Layer 3 of a small transformer language model trained on English Wikipedia (11 layers, counted from 0, width 128). Numbers have three digits each and are written without spaces.
In attention head 1, each number of a token's query is one row of weights dot the token's vector x plus its bias. The head spreads its attention over the tokens so far by the softmax of query dot key.

Query weights of the head. A number n stands for (n - 500) times 0.00084.
q0 (bias 0.344): 572444390427524308596464571488496517471591683497320306554637351629554667417301393432457452518497549403567545458674663482365564307518651400587423541278356516467351691273520652296559381517632493543445596753664680513476601588578744465477471424337524613612610543583709565618615564420532588456583520648504430513500277562418658375500511447547392623276321404446444625402483636398674337538629
q1 (bias -0.153): 413505424584497528483577500451646428464519482438599567532513688612602449574647506639622560494626503542396465428519363570618516574344544564566661442656557418445604387520444363492437622487412508531471595379427373456525425581424366556670520626483569296461418330535240527474448355563442392385405393463520469420546543466505534513522520592473762620590639505575568484608558372446465571497320
q2 (bias -0.501): 519506490738256556382614628489751653546398390516439723490470609544514561470481486570410448453543575405522530460409424460585551656548327525392546275638590450509514477551418545491646655394349491548676710500404442550549429633332442596594569476425477587447477473331263579410585394431580436443393232558396474645349420424241457685526441676456765463477494493638603324465551540526561723446391
q3 (bias 0.528): 543428503453703437408354589295613542185553545315494349579445729437527417556464527583550500541584272637587427583408427248401503429569531395622426398503625628500520565503513716409541510552799580297469474589528643497516562396571584591371567431355593551339337521612676518597583552363440553600713606434699512416438490370497523468385667357524267450398539549380446468558513404503249474554540
q4 (bias 0.424): 646487384324564530562308432778447454519662561612426510538445591436503509567410642441544517438481614648598448606674384388574305302426649503440344493331472594404503467348351591732456689624503471674320318363551625612527478470466529527411454336675567309468497590440473632614554732534483641663629542329719497399365513383386485487540433481636358551567399510326344474281633484503658463570578
q5 (bias -0.118): 390469512497321394458599421419572747561521503540570625424280620464340633497541322407575529449536559356511352672562539530500361558546517492614538541343663402438564414527608617533497582514562477543411468520613385481506415462545323544458572682295485548450600621442621494494321411578396437654466415497435451517503566453550577346713506691526539441628634361609347554334528612466474547396482
q6 (bias 0.089): 229675467636492817577549263592236646472466562533712462527448742525174361466437609353479467611349481377566617444486464366515456564516518449504441507398372608443618452670413573632607326522707500601571326388639555371728271397577474462582452590512455661285457426541745529379587577459618465632569248469587645751552669406542460442567528702436543496433493463467332327467602360665300706356413
q7 (bias -0.144): 403503430367333609382408610308612579408637627646487379440376351506542428622292479642381457448462493200437525421513780634514618591667503461470497405489465411523571447719539536458452432732493471623614433375266434326591312658372450304539481468259425521555551538379517440481541493606644386540565546794511325449493503555417399398476500312482430517497566473397494364666657475616600642679616
q8 (bias -0.046): 459533498436449576550532536398473587545502458579449540582470489557391506592648550539563641460362532509618519524613401565511371549449572555521524489565541365504554509487420543539480512435398367383551461440441516447479331488436372477645609694464549446500502512443512530411454451502721483500531540308393571517477621576567395487468510564546645358582581505498428504442571654444477507477410
q9 (bias 0.035): 600523548548590447557473451339618535498515463268449510455496519495667534466459585338587362707669531537481418486428625429355477416541448514387558572563438415357517578480451658482550524597667519430497529514390651661510554612426498610495443550553369534357572510522515444425522500496517482509519416487597443520531486481564530406430416551369385500375533438535505455417605540538481507452585
q10 (bias -0.417): 443602620401328680559622371532371472721477492520610588488426370434685618448526542403569526518573457511379447451572481644483553420448429634315589636476473510708530483586408427580456407573334458572613540503453423547394473465290497406632479566582311568597492381336352459555439534617567389545302537569540551584580432668612566613546467564435629465448556474534428279472411659497440431458433
q11 (bias 0.441): 462390712479522312432441610588553524389594487508403469425568602432520515503391611353474549410536450577529386508537608360417431456618445391563510585370542579503425532419524623416424395570649622417514505508401673495503539394652605455466563523457591665461410651535777406417635513442475518642622484448564355394443516335526587508508590381545218522331430456424461489503545456503554489445594
q12 (bias 0.155): 452507383401515716565601545192579417476339439482311444284286663588741552429515546407595365474715385529388622400486504666481342576636542489570600308411521487603552464674536518630525589713444475373543478264489609447412733728330750451479439623500336436496549454629403793591474543323313327608511666597629315375547735503291464435304628344600523241353532493551479533384504562620653445487597
q13 (bias 0.113): 602727482571676392511557636334591711534385490552540475481333719208338560271461548593432461380493671438708513483565658576382417513493416617365556326507591539568569444395352448561459522632536555493519627550426301615674637525635420612507373459533776355503534607553443653459461472546381450608455296411643541601493382570554400462411721517436607413670483550290368594378417132748353489419313
q14 (bias 0.099): 604519463594493493524273481421504408420514543483739541433428473610181244265547553513297456438433398444335746541578572572412474713397670399581358710518503289412563517594523573606500548268387461479339356720584577413605420572632563448503599373500520400497608602348466672561555503625579678421513616653589321570487606576609476583439489588497384583574431294610616636477392601487376463540541
q15 (bias 0.179): 546679497602517385576443413678564529509486411503528534535451202423521547476666680472624384408629423542441472353587497503513568680254462526379506306465604775410312526336568654541592706467291490531567500487589451398443481537428477507484665542423672531465373521413567636624524290398463550399539425454496474355404523587411371725510373677485629422580768463372653503684370525510305614418318
q16 (bias -0.013): 608437592414493500493413466423609597684423433568472581507579400491661506517513641329434389327460384439390418457347478274427323551720475532503358563434397521351290539436362649494434557432547356490381366772560474731345750604595607598500467320555547544528576342661603485516493481366520488406542587375462611353604448663487352552474399376551376746411403484510402584782648534581663447430533
q17 (bias 0.184): 500678512366732654593447543459487512526418531640509367341514497485490517525654185637524389452564456572539471474482524554497403455578468461298517550549571478509273167468600409577559447610400593426657654615503433313450421418471622579527620390474560380571604474426619414689328433534500410700458564604618669609549424503515451524671474342345442563463397627353503473594563633408598425528450
q18 (bias -0.139): 443458530474359294391506519530606360429683410503370573668362430467564510589486546369458605263666411747676384478464668514418636374511319457514535398608616454477320681522427560412429266370620622553468581486604500490616545573287577600445534486550510639617572507279624474455593523437403545543421261493489581362712437583739398353684367493478383524666350469641533443269381516624328466326400
q19 (bias -0.030): 574451483565500428559314582356402285712802484407513528376559470630349579589561542226523554403350527503315447373474474566589414659518774582408430592582674623454542490550619732487461199563486589362504520415432467545453602400490323710416432287304497462494461658392435657716469410350631634424408391500522485385517440415577446672581539441528391783612394480517552460523556541433413483512647
q20 (bias -0.040): 618590503190529735471476441430416368539398491769372519378410482524578579604438523438342534426426547655531459500376418615399558545589560506383635450583467648633506550640448614509557319515405785277401397730598460317600583462558417535461439156500424461404508780525548507461528497535481538460357475635440483568481491506580459310591477476434369490453653631515614552494412541494500487434392
q21 (bias 0.121): 549350484440589398426426479504413542379493530548476303510476667419337595622708561377512594383525632440570407341595592366589615450693404642395631461545522485311558432473500506338419470433550427783417471448593355497402444374537452587444500425390282607635486371660536399544398715548397626612573596294666529574526622403791621654615462339473463323555538353336553249410519497484448408527368
q22 (bias 0.126): 472420565384444451575559429546526690507451548650648443500324565523482506308352734513507421532581507658473484620574393811469642591452447460319254420456635525457598671516446592444282426588458520547632283622688442480362572303593316634254599761602507160261350532579482423431357466644571604469611463471691476552466554528425485707486599473582403518303514559473536408606450678561603514503405
q23 (bias -0.039): 346286371621493325385541493251708705425441517308547622572503518448695527536288320785562486585629616462440503723702395504514658500435548308540422493668507480420611443654493390503565686426544353436706393438699525486421469588144440390531603398508613747410430616583438536438602323460416375578570475576454173394454500562469723624522641458474504695428496608621559479351346574486457413421416
q24 (bias 0.176): 510678426529422524698576405406406540465702336341632472479382606600532330456755532630667580573478622392503547456219438338361553421429551507470516324607522476416381663365444586513346452636524487197539580503651397423510331747465457689503550623486606655422643472587572586468541622544411456642399487592593548500563583670465476546345172519552402682335540635510371487444438383636453578670435
q25 (bias -0.011): 724477541500216433543520477369400534510250306572397621482580449593453555622431500559470531528415633497392378546473282525559388575460635446713597656566490387377644551477382388775298419350437577558493400417444514507545490514643442571633506427525654465699423464331780653609500391660331402435480761223522564795418463537503295429497449493494576472531534441647553459503423409473651312541714
q26 (bias -0.002): 231513448543605514643611312674556564530630471425384482562542408517590426336410432559414438493516434480598385315453554723326459475471721567503438364526572516167427510455328602291569581323388644562485263636540456467645425549685667539394398562573444575417482763469472435447364469449193432558517541715456460566668323562487381595497657400446225447507425614445394664606598532541689653389616
q27 (bias -0.110): 507580517560640574446539429705478683428232545490552479376660568533565393556396417474665300625575451218469346673534466493374710559570447456646588573625556516420699527548405633477457163514356560659339304556378544490399523514496490511686586358340532408453635489638437289622580486401408542245524483558724494484473650587602381517483654283658486638521636497285527636596463494476548671293451
q28 (bias -0.160): 366316489462547518485285307365504514685590565510586547507510507439747570618493415490493461606533582548375474490462723511425545474631463479254786749204439471558450549272324371419259586608529493648350405429568458531543466507449413699490435481478306482612487629394324520618697587664504627354435552548346547413444740484668538716436339343306393598706535362458582724528376580469496625549593
q29 (bias -0.056): 420708496489552515443576514406417622406619551619373639542449561563508418574408504497644624519559341383611259235461514485456432387523545760537531541337521443451575504619486428254514541421585514623271489282385467500522556246727522567528665239249530658489393428540634675440355435690369334414628504847309490173224496540490513572533310532530531429577259650529444576587421476565642467722414
q30 (bias 0.048): 434460629591486422464397520492369562467557654510461371335642438426242611539388467520467364597444634673435500461358355647479500443448480446440579433633354440554648683516664325460630482448451598760345521637630424651514536589529528643517606621283422658537587758591351500373394301413486556754605606379329577556649737516381389538363374510538354739465572517621262386651595493472531282740436
q31 (bias 0.073): 616456526288434789466448567500344624469490458426567573548584605578270494546484669772676477530512451642506479512478334467487725518359404399458245572445605497469526516403465535447466467570530475537459506425450452674503350288503433682403548401452516390615342470510267525354585411731599424309396370486662534482641640617438434459695400475320541619562459662394410500634430631446394523574490
q32 (bias 0.104): 565568523659566592533334382525545576356579568474615510333470560394571542444500308485522471620430461541621593738440284440562459374538417670497506536644435500347334651376595363630454589589582519439483503275648385519633411503403538460503446432524356610516422443464694349553323322563487445564352456527541446460680484415497460328386551503532666573633700662583261443570393536184416546681365
q33 (bias 0.189): 489576529524482603534538486508302535414518274454527470340594607365432493511565391384604507642411672511436403568605500400555482654412293535277653358806617385406420321557482464639285482393265514542653475460369418403478534574638600552378573439652500292594519462605306255337518493386559630482567738515485500613500546333528798464656308357480262615641479772622417411407429711536342722557676
q34 (bias 0.002): 503410497319489542753365533465709538248227622448480514584519500543613474422451478539597305561457694663667603493578422546370756440434417588370474595389493548793525345503463582687523588503444591526389535377473562523748414486504727578658757591283535597513441507388507400577387517410447342569503729452511284540559373563550482332556530389452431379427486531565319424507228392359548458433266
q35 (bias 0.036): 493402358542507349481652278573418486476467396568558679439567729577500722471427693565371406429380287592411463438493525541720500642469497624416401701407549576577532468422578557538371393579566656355465812419427493301763452463447360292612695599500541220693471508445397540235371414443533579690606418404546741410764586569445696504277627437500637589573468493504378662644631445335395482554474
q36 (bias -0.227): 432428351626572475506406427448597485468468380423578669578767576470532512456646206368497565621430625400570580494497569525444564492549618645491410488339595520689354515538627408325363588518352479503240364522580604774584482560699564497619491389435437341539536542463503397616732479445418477445521412543513626444408289466680558570394500437641526652512399662537494512531567480635448622514607
q37 (bias 0.064): 553557415475580664279622546489451303416473467585558443417436481532593485443329342475752448198547440660374582546510621534344452548521478599500593493636556503624558298488368451509651423464477270572503730404390480557477556500571552530402640386538527750386442593464644434292633503558587646626481603327503564284621711640431622723387521443644349315361613556539528419461606395516484457612547
q38 (bias 0.038): 490411369519320256555525522415655694584534627523358595375552617547404500397457328441424464402525550666490637441324631635410458604503428516706460596538481539382599679451506707500557757653467535414458425507575507509566718604541448621465297424500343541525322623586543438494473646497466419490436539493518517269343695586544395432348413252479500456563539681467427669299558633497569623243440
q39 (bias -0.047): 301236264497411748321555459652402517532541435631462528500384410611267554442280620382630510378449500385520415602444536719531672430364668655466516670647678463549500544623550383487458534680318579550493615647720416448527532479381647493591469578550455618432569634520418470348411580622493391293414497482572449590446580396410374487463252392571730535500314425597425564477338478701439582456682
q40 (bias -0.093): 604448405488503516441500464738463522346577389466423689530523506713427482590589559551458566562599606574727432524522451698538348408581603371561479586231521558524579456648416572536591458397545401380376513276482396436621461290526519406405567503290735490677570602529307419500519522427403476525435575410696632398393369577533363528471577500543493302386220395588738531631506610600437426558626
q41 (bias 0.231): 469482282491522217406438556272564393414640463608608368507514746464441617484350513444530422503535664409463471456561430545554567537321422470374559321510461642349530522509399577401368605491478515441533444516560410521525491446403460350377633720533398461452572399462497601584443472529503574472500601441460586485519525593705420672576593349600330724660617732515302549299613438203565424537471
q42 (bias 0.015): 497633487497521384615346582485431530372349643360396382354559573526349509510540496494352520358446599179675447367565549469340612625704407520561513554396567764357321610491493527626494531620476434447471641578477550536507561335462543490562432634521517659377611532443586635490480294725555347454376454511500652359450530439561640609395393660414514572686493517417604453510362449763175350562702
q43 (bias -0.055): 348659507545389440634509807208408708509396451422528371350583757586452460430689631544424566282391660439302405363445465768730487410447371564550621477546689690752573582537283533462471520536463632559542315490301428443573563581295575412691491531559453354554435534371426507497443383549561488500397497514634538437457523407525547568374588484470503635477506454477363464480329456484405440500547
q44 (bias -0.123): 424746394452524331410285319392554451686476601668643664686438457500455481604274649469669417486513534384471676519439713292671568488239522607554484389602624464423571431540630516423347520405409500709458424517436714375560443551424388398567638542605622415455468757523375445764510500426446381523487618567603594645444539494525547559681669500494392425487484443513395480438448500684497574576250
q45 (bias 0.080): 589186723596423580532444500407408537575297481435336387645423473474586448486538417409526531461539531490385459205644523482715460509343559480347445517675454447277384391738534713355381577313395306363624551673582595606469389553560653461603630569402318525497531532493573538582490361308588649669520473449456640526524330298644506585555573493315504380410375617558474398442510383674586743510458
q46 (bias 0.097): 552406277550537525430546595534530467488659579340526214574387367497487463308378360503588610733549438592665540434568631481191644506435471443441405546344550461402440476480410325462538366624512619580562524583532579594469590513592694556450339317600550491394579471310500534468342642460563494690506548384692608471512458555625465407466542539302676400426461445488594576437515549663573556528603
q47 (bias -0.138): 437593600407507503438456487638292753503446429705506658370451563551281632212390573506497527262503395341608528563477558507466382424808481445510553480592309482639432762388604497385471449615585474395496750426513540465708608268407437435600355363567425565529642493540564596522530530540572532530578638532468470354732398506653527621540514468342605408520401349616359388365370418507603733580531
q48 (bias 0.085): 629471693471786338620490519610157447313545563598554294439591483422387449483565507542441605451384603629440431577371434336225493355583565573541395428669536633641587591319533567676510434651697411454341500322484439628497648517451648458457318386615600563516434270517421481445531741484392519674533677608438425464473376522623620517538536500432518441551433572699346436530732283587395562481514
q49 (bias -0.047): 356564472497532418526460659579508434530593529608507424448428493399621517372475394669480539739417386339555275596305558728500314535623691582635391330414352500544771444316380604453443582583539476625209433543396441558260340274296566619649575422641361370547416478426579582591325389399615563476503524311298587433451653560611587656500616442481581716535514549427453563309600778490577589562643
q50 (bias 0.001): 443594608533637246398368595765507374590248313543468649561497543532556430493473514535594554448385661645480635331507274455510527573478439625473347561547387448458488326563497557455740459370397405631662476364358530344615445510343326528438509500978503573415506581486521380286486547541524618447365560693633536432564603528571629603520439493630581486490480493567565764684411401487510340668479
q51 (bias 0.193): 459651814444497403564666526404673298565490717537734335554548547510539683486558529513556428648645514377470325416327317567479453391587510487389503407562706559325582476503463493441497531375663507565598172352493324605349503528440730738312592525410542567381509232352351462471680638484514494608344561608617530516554740512542455476369380437453565409380396462469444632334473513598459497563434
q52 (bias -0.172): 592589647368309534435682393678528486535316313259421458422538387362392282474426512444281474519420589489529510566500443572448605473574599626321483292422394483436591566693482406521680594627552260407563228671736540479363850474675569236589364589512785314450451600463369582624451529479402354613407457722563386521460478337430526620604398364598647387511558470405553558416241601664592303503553
q53 (bias 0.240): 651405716401531557378615544469540600526513352426543576461566518562303387315537574637568478516447556548433537433629668484462464427411742560503419344523373613605385469387452668349441399503516503643378343453524491440419500430606344554476460624614619580339483397550676321461469360526484480470602643458352593591580488564518451646266401464749516522463235724616423561567464424515531575625415
q54 (bias -0.071): 623470609585464646307550536740458669407521581403677673422396514385284546429560383490527409250520312592279428785346449532319762519515473469500523348418510343463727441395531497540618372535667490496537595514396677426363387471264389435399432485422507522503756284324543539564351607448346520479794472530440422507612510487393438614574332497497437658683362423371473614670452592580374645452507
q55 (bias 0.018): 559254371422411500493364434457692768188436545358523579526477438443405572539507445573584427493493779548524500480527646461507363301626543401444628549344490452436503670526568338614440408755479337441589413620380452638405467439554673511564581265386564626510540438419440554570493276315572464707231486640466463503625414522620497393581778304420537754574662388683530327341517500649476461416521
q56 (bias -0.180): 659688511486493396559369517842580333648406418437480453938520521425441443464642297533480447555567593517392382523293559464461476484489405490564357332617541558617481641745559517275609622273532597414410617407537623555482702620581398344360660213339475602575566419521565366449647493615638450483579591530591585669658500548547324228475387562429489584432294635353411668504535553496493661441363
q57 (bias -0.141): 532515315426416636467449650504469437627467538307476395355553396632673422345631407377555430562533436236729642503429581435609716321436588475603494522317661503404381551256416387427427552428416609450534567548470487402660515383592468467325217500490714523389560616490542411500474670385445593544602425322449438573440440584451432610587537414541483399702506711453497601374509593412525481503445
q58 (bias 0.027): 345532632567483628593487593370663445497460491520528300528368360592486280517646500475528549309581634513666509481494490507707471632647339426597559527644595455708471356438387484640427302425507584771451305553563471481507415652456435263449427462678507405624662341589587742405530451448473547565590344479574585358415389416292655250537640519621542591298454536565436601542432500379497403485271
q59 (bias 0.223): 529395373535567567251555534704500464458359587565319788658355425535447565651420641558472602710514596340486534521422504665699454378716277610684671361546201341472255421575504407549671585486337489557446406493458403511734507578688414314626581247473444537482581496686393524538548414375466555626539425538523442573406295563566316400478442479437553317639489518475553241342653359313518555269641
q60 (bias 0.099): 503576598473449545346662438433517519617326448459512451463441394461464396529361619440551746480554481500553579286525439669691413683302600586720346490322599543506506393397565568685570503431426561705564494583346484464430527355598494335546520427607272422637281365529599440412388494427490592755546531463517525479378456440551310531487527261589487752582376487394451431491605402434491430573522
q61 (bias 0.199): 449483566486488610512457320379671509272631426378391500639519503445513646488455456548543464741514421383591375407477250694491386543643529596630624578465517642546548565595564476431609619394506398484433602479383571572623671509562541261390425576595594540402441575479533430440321343675285494488532494639510415415485603346563468509352497668415525675485653518509477533319485368497449452514530
q62 (bias -0.113): 319417547406555298485551463528609383476452567411446418622329329225643581438558681439569597452582259644393443630479662433343302441619786342354612806607393418381567615503588443410625353364526324553458558482393325590747469452661375337587694500626493582517625519594515612490427347758334340504525322664527631366299596533404407600649535514507371359569404670389417596507546500378504453440577
q63 (bias 0.085): 562609674450503650344575342473599510354633658520583584291329524388332558614538429435421568334426510617537348403324414388389624636504441447351619483562546503457415459430627513556539684568271457432602555455690544520387542364567442363543367500435493581596403500243528622661406341684290532379533611796241630614442588596581612359624406410519550465538483606642793348591604378453415414538364

Each question shows a short text with each token's key, already scaled and adjusted for position as the last token sees it. A number n stands for (n - 500) times 0.0038.

Then comes the last token's vector x. A number n stands for (n - 500) times 0.011.

0 " on": 516614358847640456486542531450646472352654536590507516544482522515403530447567509548433450463490547554416492549427517464499529467506474518479446460459498484463493505473519545481530520482464500
1 " c": 420621330812522423510522544628658472366602531516486485603463547526477522437625485538459538434476508464472415615511454489490440494542521544481455501503564510447478494492593476556505534453515543
2 "ran": 429524349814610467526572438593612515338607494551483436602442516477487484461670540487510529446480541442481464613473511530426486489511483499497475484520536473493439466461513471445450523437501537
3 "e": 487506414813595500501543419583623493349606533559478434605452559483490580477547553474516518442500498537535449559456517574463532495480454469476446527545516504503499524513498506483491497472492495
4 "fl": 594486397798587459516466453640604498382581495548519485582553539534437490477546509499507459483449542554480460593491470511437463465505469534415496550502588448526496526540509543444498480475470513
5 "ies": 594445402804587468522548520576617578349642524520534523573466478484473445462607463468491527504514558536521511578487482535513508445529462474426459500528545518483451528513469515497487528466464510
x: 446339565553480522666473335493440649514553599376310616654260523439210372446565569628479430540403463618468477533659414409477438369453663593569631447692614560447290561371591475589433490657449570377616526447469669358370400433457588470609525413638557390473534648582581453549569501674712435498552487456823502324365603553353431470373506356584499503544570609315592461469386434503418470727431
To which token does the last token give the most attention? 0 " on"

0 "aining": 537596464861614422501532548480628462373592539573469526553494488526446496509556507484439488467490502541472472542444490497518487498455469512435422527499536554498504524528527550485478476510488484
1 " in": 490594414873656468486508514482655474328581519534478514586518529497493527492588514517407510470504552530442479522435508482485546487484488511487516458448477480460525484485492524496552467499457506
2 " the": 486581333876613458512505516517618441327592567587466454544490529506510517469593460433408524496462559543469468523455497492486564505532479508481446475494514505427499518480531509449559522531467522
3 " first": 463552355862671392549483448603642425284635532590518476535494531523496537478544519494442490496530539538482455634474446459527444496461518463489473558495562484470445503501521506446484519522499519
4 " half": 569483326809607487481513417625622530358665515529504541546524577582464453461533473448468493445494499570408476588473545492515488514512488454504528545540573509483461544464478588516463478478468509
5 ".": 508509375825610476526482631615559464315619545575468519611446547550472511474551462451467503400517528518534501532483518544529478507531497485484475502493541459541511512480497512449545495527431513
x: 650482502508468448412627205533503569418543647576324589544293534561326527463305567636562350707449403612485500459560476585437545381551579441544446635482535764380192442514595576464414401497696582609668632594665457178552508551565582701554474289498544425581568354534516535560572512476423469481586400633582563510339396270385654555446435451410573519465448637418535675396436361433512304469372
To which token does the last token give the most attention? 1 " in"

0 " t": 499686378787547438464487591561610467359621536500545464569530551492415471461531491543498548457498531543474496535505483504500414466490527499454520517490509513501463517439568510510488515450502567
1 "ou": 393552367785580403461491521507627457321601501550490416562447529498470492406585549489472476441462575484507525551498540551481533469484534497466503485482532461483486512504503491437489491476528505
2 "ch": 433489457761551446479498452590604564369602550552541476583531518523473453424567523479492499481449482537498437572485472532468532483485517467471510434501558505513445495496496536469513484478422514
3 "d": 532473455728517465490483409590570532351601527558522521541487512447471533413491511436504450475449526508518529590546494526441470507491519460479454489488514475559459503522494514452480481450454530
4 "own": 569477395787591425507523443574605515297591537544502463601494517499534485493536568428504468476504494472478474632420493500477533499470496478445464505480528576542455551525563525508491479445470506
5 " mark": 615450343830572419533511495688583523261654488550564447607542511509499497510515545518502474465546535578423453603520439477504516433490589510497512553556573518524473540416572496524469525500503521
x: 478533570448662625400454454512459468264539527342373443549253262405503542663587437722781356555422401462702692577374514477737488339506443472501453505725539449399416718573481511491475429741471463347606540484365638457512562399570622635579707388514662555379489471516583485551436433510488435571623650398736571474580621406491340466430560455607383216393474527279443464426476233507547500435569
To which token does the last token give the most attention? 5 " mark"

0 "sp": 435614470713524461488507612604566479409602453568537491551498507489441502475542494473533547421458539512478462530489457518477485437466508455439497531508512497541484498489569513469498486476525469
1 "ec": 413562412754511438497521496590591487356551504514524418576505536477490492488562522488506516455546572508419468571496536573495506504503468460484460525492518472520470467535566496513489475455541485
2 "ies": 393521421833580467512552461587626521329632511560525520560449493466475455471609472504490541500507549524534483550493479538495518434519465476414458486519537510473435510511478527501502509446454495
3 " are": 481552391903642443529473473580609465381642484607486490549485498489442545498561487532455558463528528532507412512522493492494499529462430470483481495458549491495486473500476522410569508509474492
4 " recogn": 570514358833650470534461471615579489296588498576485449525511515476529517513608478440510492463487554562435460613476447531471540503477493502480589548545511526493410523444512487489452468485479550
5 "ised": 549478414856627445547466496562569476304583458580516477532458510497486561514541517488431490430520514538505486538460510540524534531473449493409488522481522553529486504466537494445464477460489541
x: 378536401321584499428606497404515452314281635486352594471249517523335356301493637613424492588510426616601371598572359453468440382660634366520541654541499540412490502371642513709519422737464442490468584649482768613499548482493531684529442386566615258317217417469660328551571590534775414525660584553457601436492536487441511559441491536705436463594569535391493599446459453520405391513564
To which token does the last token give the most attention? 3 " are"

0 " pl": 470680337805558468460529615575646455397587462532546438640535590533358514451541496487550508499399523498483447573480471454493468505525487499475502503519556535496450534451533507508504520468469534
1 "over": 406557406829607446472513587548645459296579507573525463580521526477444517473606507527507462460485436463460503582474479536521512485501507475460503532544531528500496542542535505480466500462472504
2 ",": 510558437812674471528481482547587452372629523550502520540501520495506513518569510490435541434519559501497470503516505534510515493531521462492471487466520515463499539526521501454548469493475559
3 " Pl": 524551259839577484441530402657563443334567496557496473567559524488415544488555494480551485495374516504472492574440463483472515482520478476429476496543586510487472506465539507525522510483457555
4 "u": 613407428761651493411531431520575530376606501617473412530481540496467561473585596502488479427493480519505437538505547541525447486513501433490468437511493498463436550455511455444480540456473522
5 "v": 568412429749538482409452576503551548379600498577469464544515499541449534449560499499486516446486466484478494571478458571510474549494460441439454490456547515513437486513517507403527450488502510
x: 390498477467711433558607365573515733269545496371375505442461504450256347371476618539283384243538452561482454399485602566281600515630543456532436535449555443577423652422411705561540462417560640416570465770578709455390492415515469639476663413436431509402508374461645506507597430652552746541548604427491461260387415551656614481318536546669345484539411648476571651535637484503446418560570
To which token does the last token give the most attention? 4 "u"

0 "air": 516583427756538445503546593562639515375655517593525516549527548469461468454543506512440470467462511578513473596496486493461526481513458526514488531475543491519508504544513538459482490460482480
1 " of": 503578447808651429504477500481624533374585539576475509556498514539488528458606489514399466469516576551475489520469503498514538487518480477506467479474473520503534478495495519478545515494466508
2 " p": 419595341832544446461488440629625494348620531500500453640513530535474552422519467492491527433486483540510488582445475501530473487556551501443510545520560519512478481467535577498515413473517514
3 "un": 514517402702612487491525390613558489408594498524529481572516565435402495525544583481468451487445537504431467552476562519530508427432550453446473459490450461479468523470563544466427526482443453
4 "ts": 579457426803609552496526433575606514384589510543595501550496478474455479467605470505458499510505525553504508584494487545517544431482445459461484453498507497487456525525471526473478470459446518
5 ",": 496495384824696475552489523606564465359625513559502514531472539485511514512593512493422528434501600509478469500530530529501523489535533470484480477452521512451490526510537513461562488503461555
x: 435369430392540317522397457509579478405455546591286573577489417394257645422453587710391522773312452570639614487749419513452476441567537382596554490552474566558311433457665497496440428538560559591551592644538562460464556419519649632539441370466603338474582288515596577519727443473576387395682457423540557452496632514491640684564567369528479461338435513446400550439423586454484254371399
To which token does the last token give the most attention? 1 " of"

0 "aster": 516605416797587499499511618516646497324613491569494476555539521492452519480537485497450509534457469556534465595439455511496557459552466464499515536494543492531480557536515514480491450476461475
1 "'s": 485551393796626450510512541524659469356608541571465498569469482515496519444568473440432542486476511563499456552446545503485563528516482521519443483462512477448499495527538542462525511487431510
2 " degree": 439583443812627456486470474575603436394614501543514488556533463579512550490529501423485459546505556591474473628485534478408531470519490528479465490504512535502527483482498487523468530466477560
3 " in": 486556400859654469504490475538631473326609522563474513598535512489508546495550516512426526459504515545459475516444541512474565487489489505499511464436473487467536465501498508524533492476455505
4 " her": 506475335865623436503512432572621470335672487576452458606466486547486552471551467423433546527488535536515479549489525487528590507535524503496485498480545519502500475527560526496539539511416510
5 " special": 585454328842609443518461527641599469342626501563499468583522503509509502507604458451479495511493571550507461633434450468493521503460534501464550498517547527498446491458566561469491481493456493
x: 416692515366529478399544408499428520306664662425323583633229661417382568418463392788623473707524458588662551385557321373384490507430455391497483580586566438435388651480577429436544567611412496456479399597410623466637427667451478600667375360720515327356517409480453407313403460519551645438631453285622518485313489495577507396514607553586407417403519588615603485537464555586575421734671
To which token does the last token give the most attention? 4 " her"

0 " New": 458533371829563502526567629555695432364590547578484484520551461419452549449601563506497476484498496457496490618469512521533541498577530504475473476431499478529473490560514517475533470553474465
1 " Or": 379595336801577504477550551633685476286608514599514501536512486477432539453627467523512532482449565434457428603488491507437519504546548524503513432523527468529497483545496558531458587456450517
2 "le": 359527348796571463471600435592614449339637489492463402501501490485442464471557497500495493466437509584556453586421539521548501447516473459454462473446541476541462495495554479433504454458488481
3 "ans": 476481410760575466515528397590633538329589530592560505601482489478496489462594487491474475499470470492486533554461441558504506458494530479448481452544501453498476525540486546481483550460428516
4 " Bow": 643447342787594459507532406609621439367625499590505507510570485481460492472571519495540513498439540535510502577450522523502543436506494497457525465508525461544448512547559504475515466513501497
5 "l": 572449403777554468485552538557626532401584547506491484550572548534386487470562527454477460474447533561466454539525473513497470548540463464520435476487535450487474488551483504474472490509487524
x: 601505415463613482585556476563547681527544535389486355491337820429381488416435631573475441482453298399462709618483598592413259336434527363492454308516477718523594629381744576356620710360793559280493465640468556469321392535641585468572460418555321560648568494570758456454518564625453600462628474322547577324515463411360528315449509599432294414492487532484537658527566418522584293495492
To which token does the last token give the most attention? 4 " Bow"

0 " media": 527627391853603477527530577532692432393603517554466467556482499523502515474642540528420568471490483535476485542514480515499571473529497563489524506520512515505476520533463547488490506447475488
1 " said": 463600379893653427548447547528686418285616494602499461591464500494497561467561495505468466436485497480502505529442500554526502554471532475486540530492565521488477505493533520522460503511501521
2 " that": 471638389878658439536467486563658421323614570602519511561451538523466536496552478483423459438488551498486470534467483574533487527537521468492521533490554499485489508566510506500501507564535499
3 " Qu": 514576305809639492461495390661554445316637563571454454564504542517463550522587505502496497436449528554532493572516508556476499482499533509459498484527553503472453521490571528546536538489494469
4 "inn": 608424404783549463448496435567597504349630507569495485527560498523441517486557509529505460419440458522465484547460497541534470564518493448457478549529463515498466554514532542527443486466514472
5 " had": 546478301907664400529547488625628481358660500595504506575478521502467527476594452521449543452516497463465430585475488490492438525488462501462477550507516508463476533528535547435507540507508505
x: 357541394287456403406459384408410582136491326449336545590521329520390511325674530524462411656335537721517564526560237453502484420607503474555586614611445511432484520495703804462531524639745686395606493495562668360393365571426566712564414505822607557535480476618501528367423566536650501481458422414545540373445601321396520514600496598651449483562524557543538576411455436508447482326436
Which token does the last token look at most, and with what share of its attention? 2 " that", with about 60%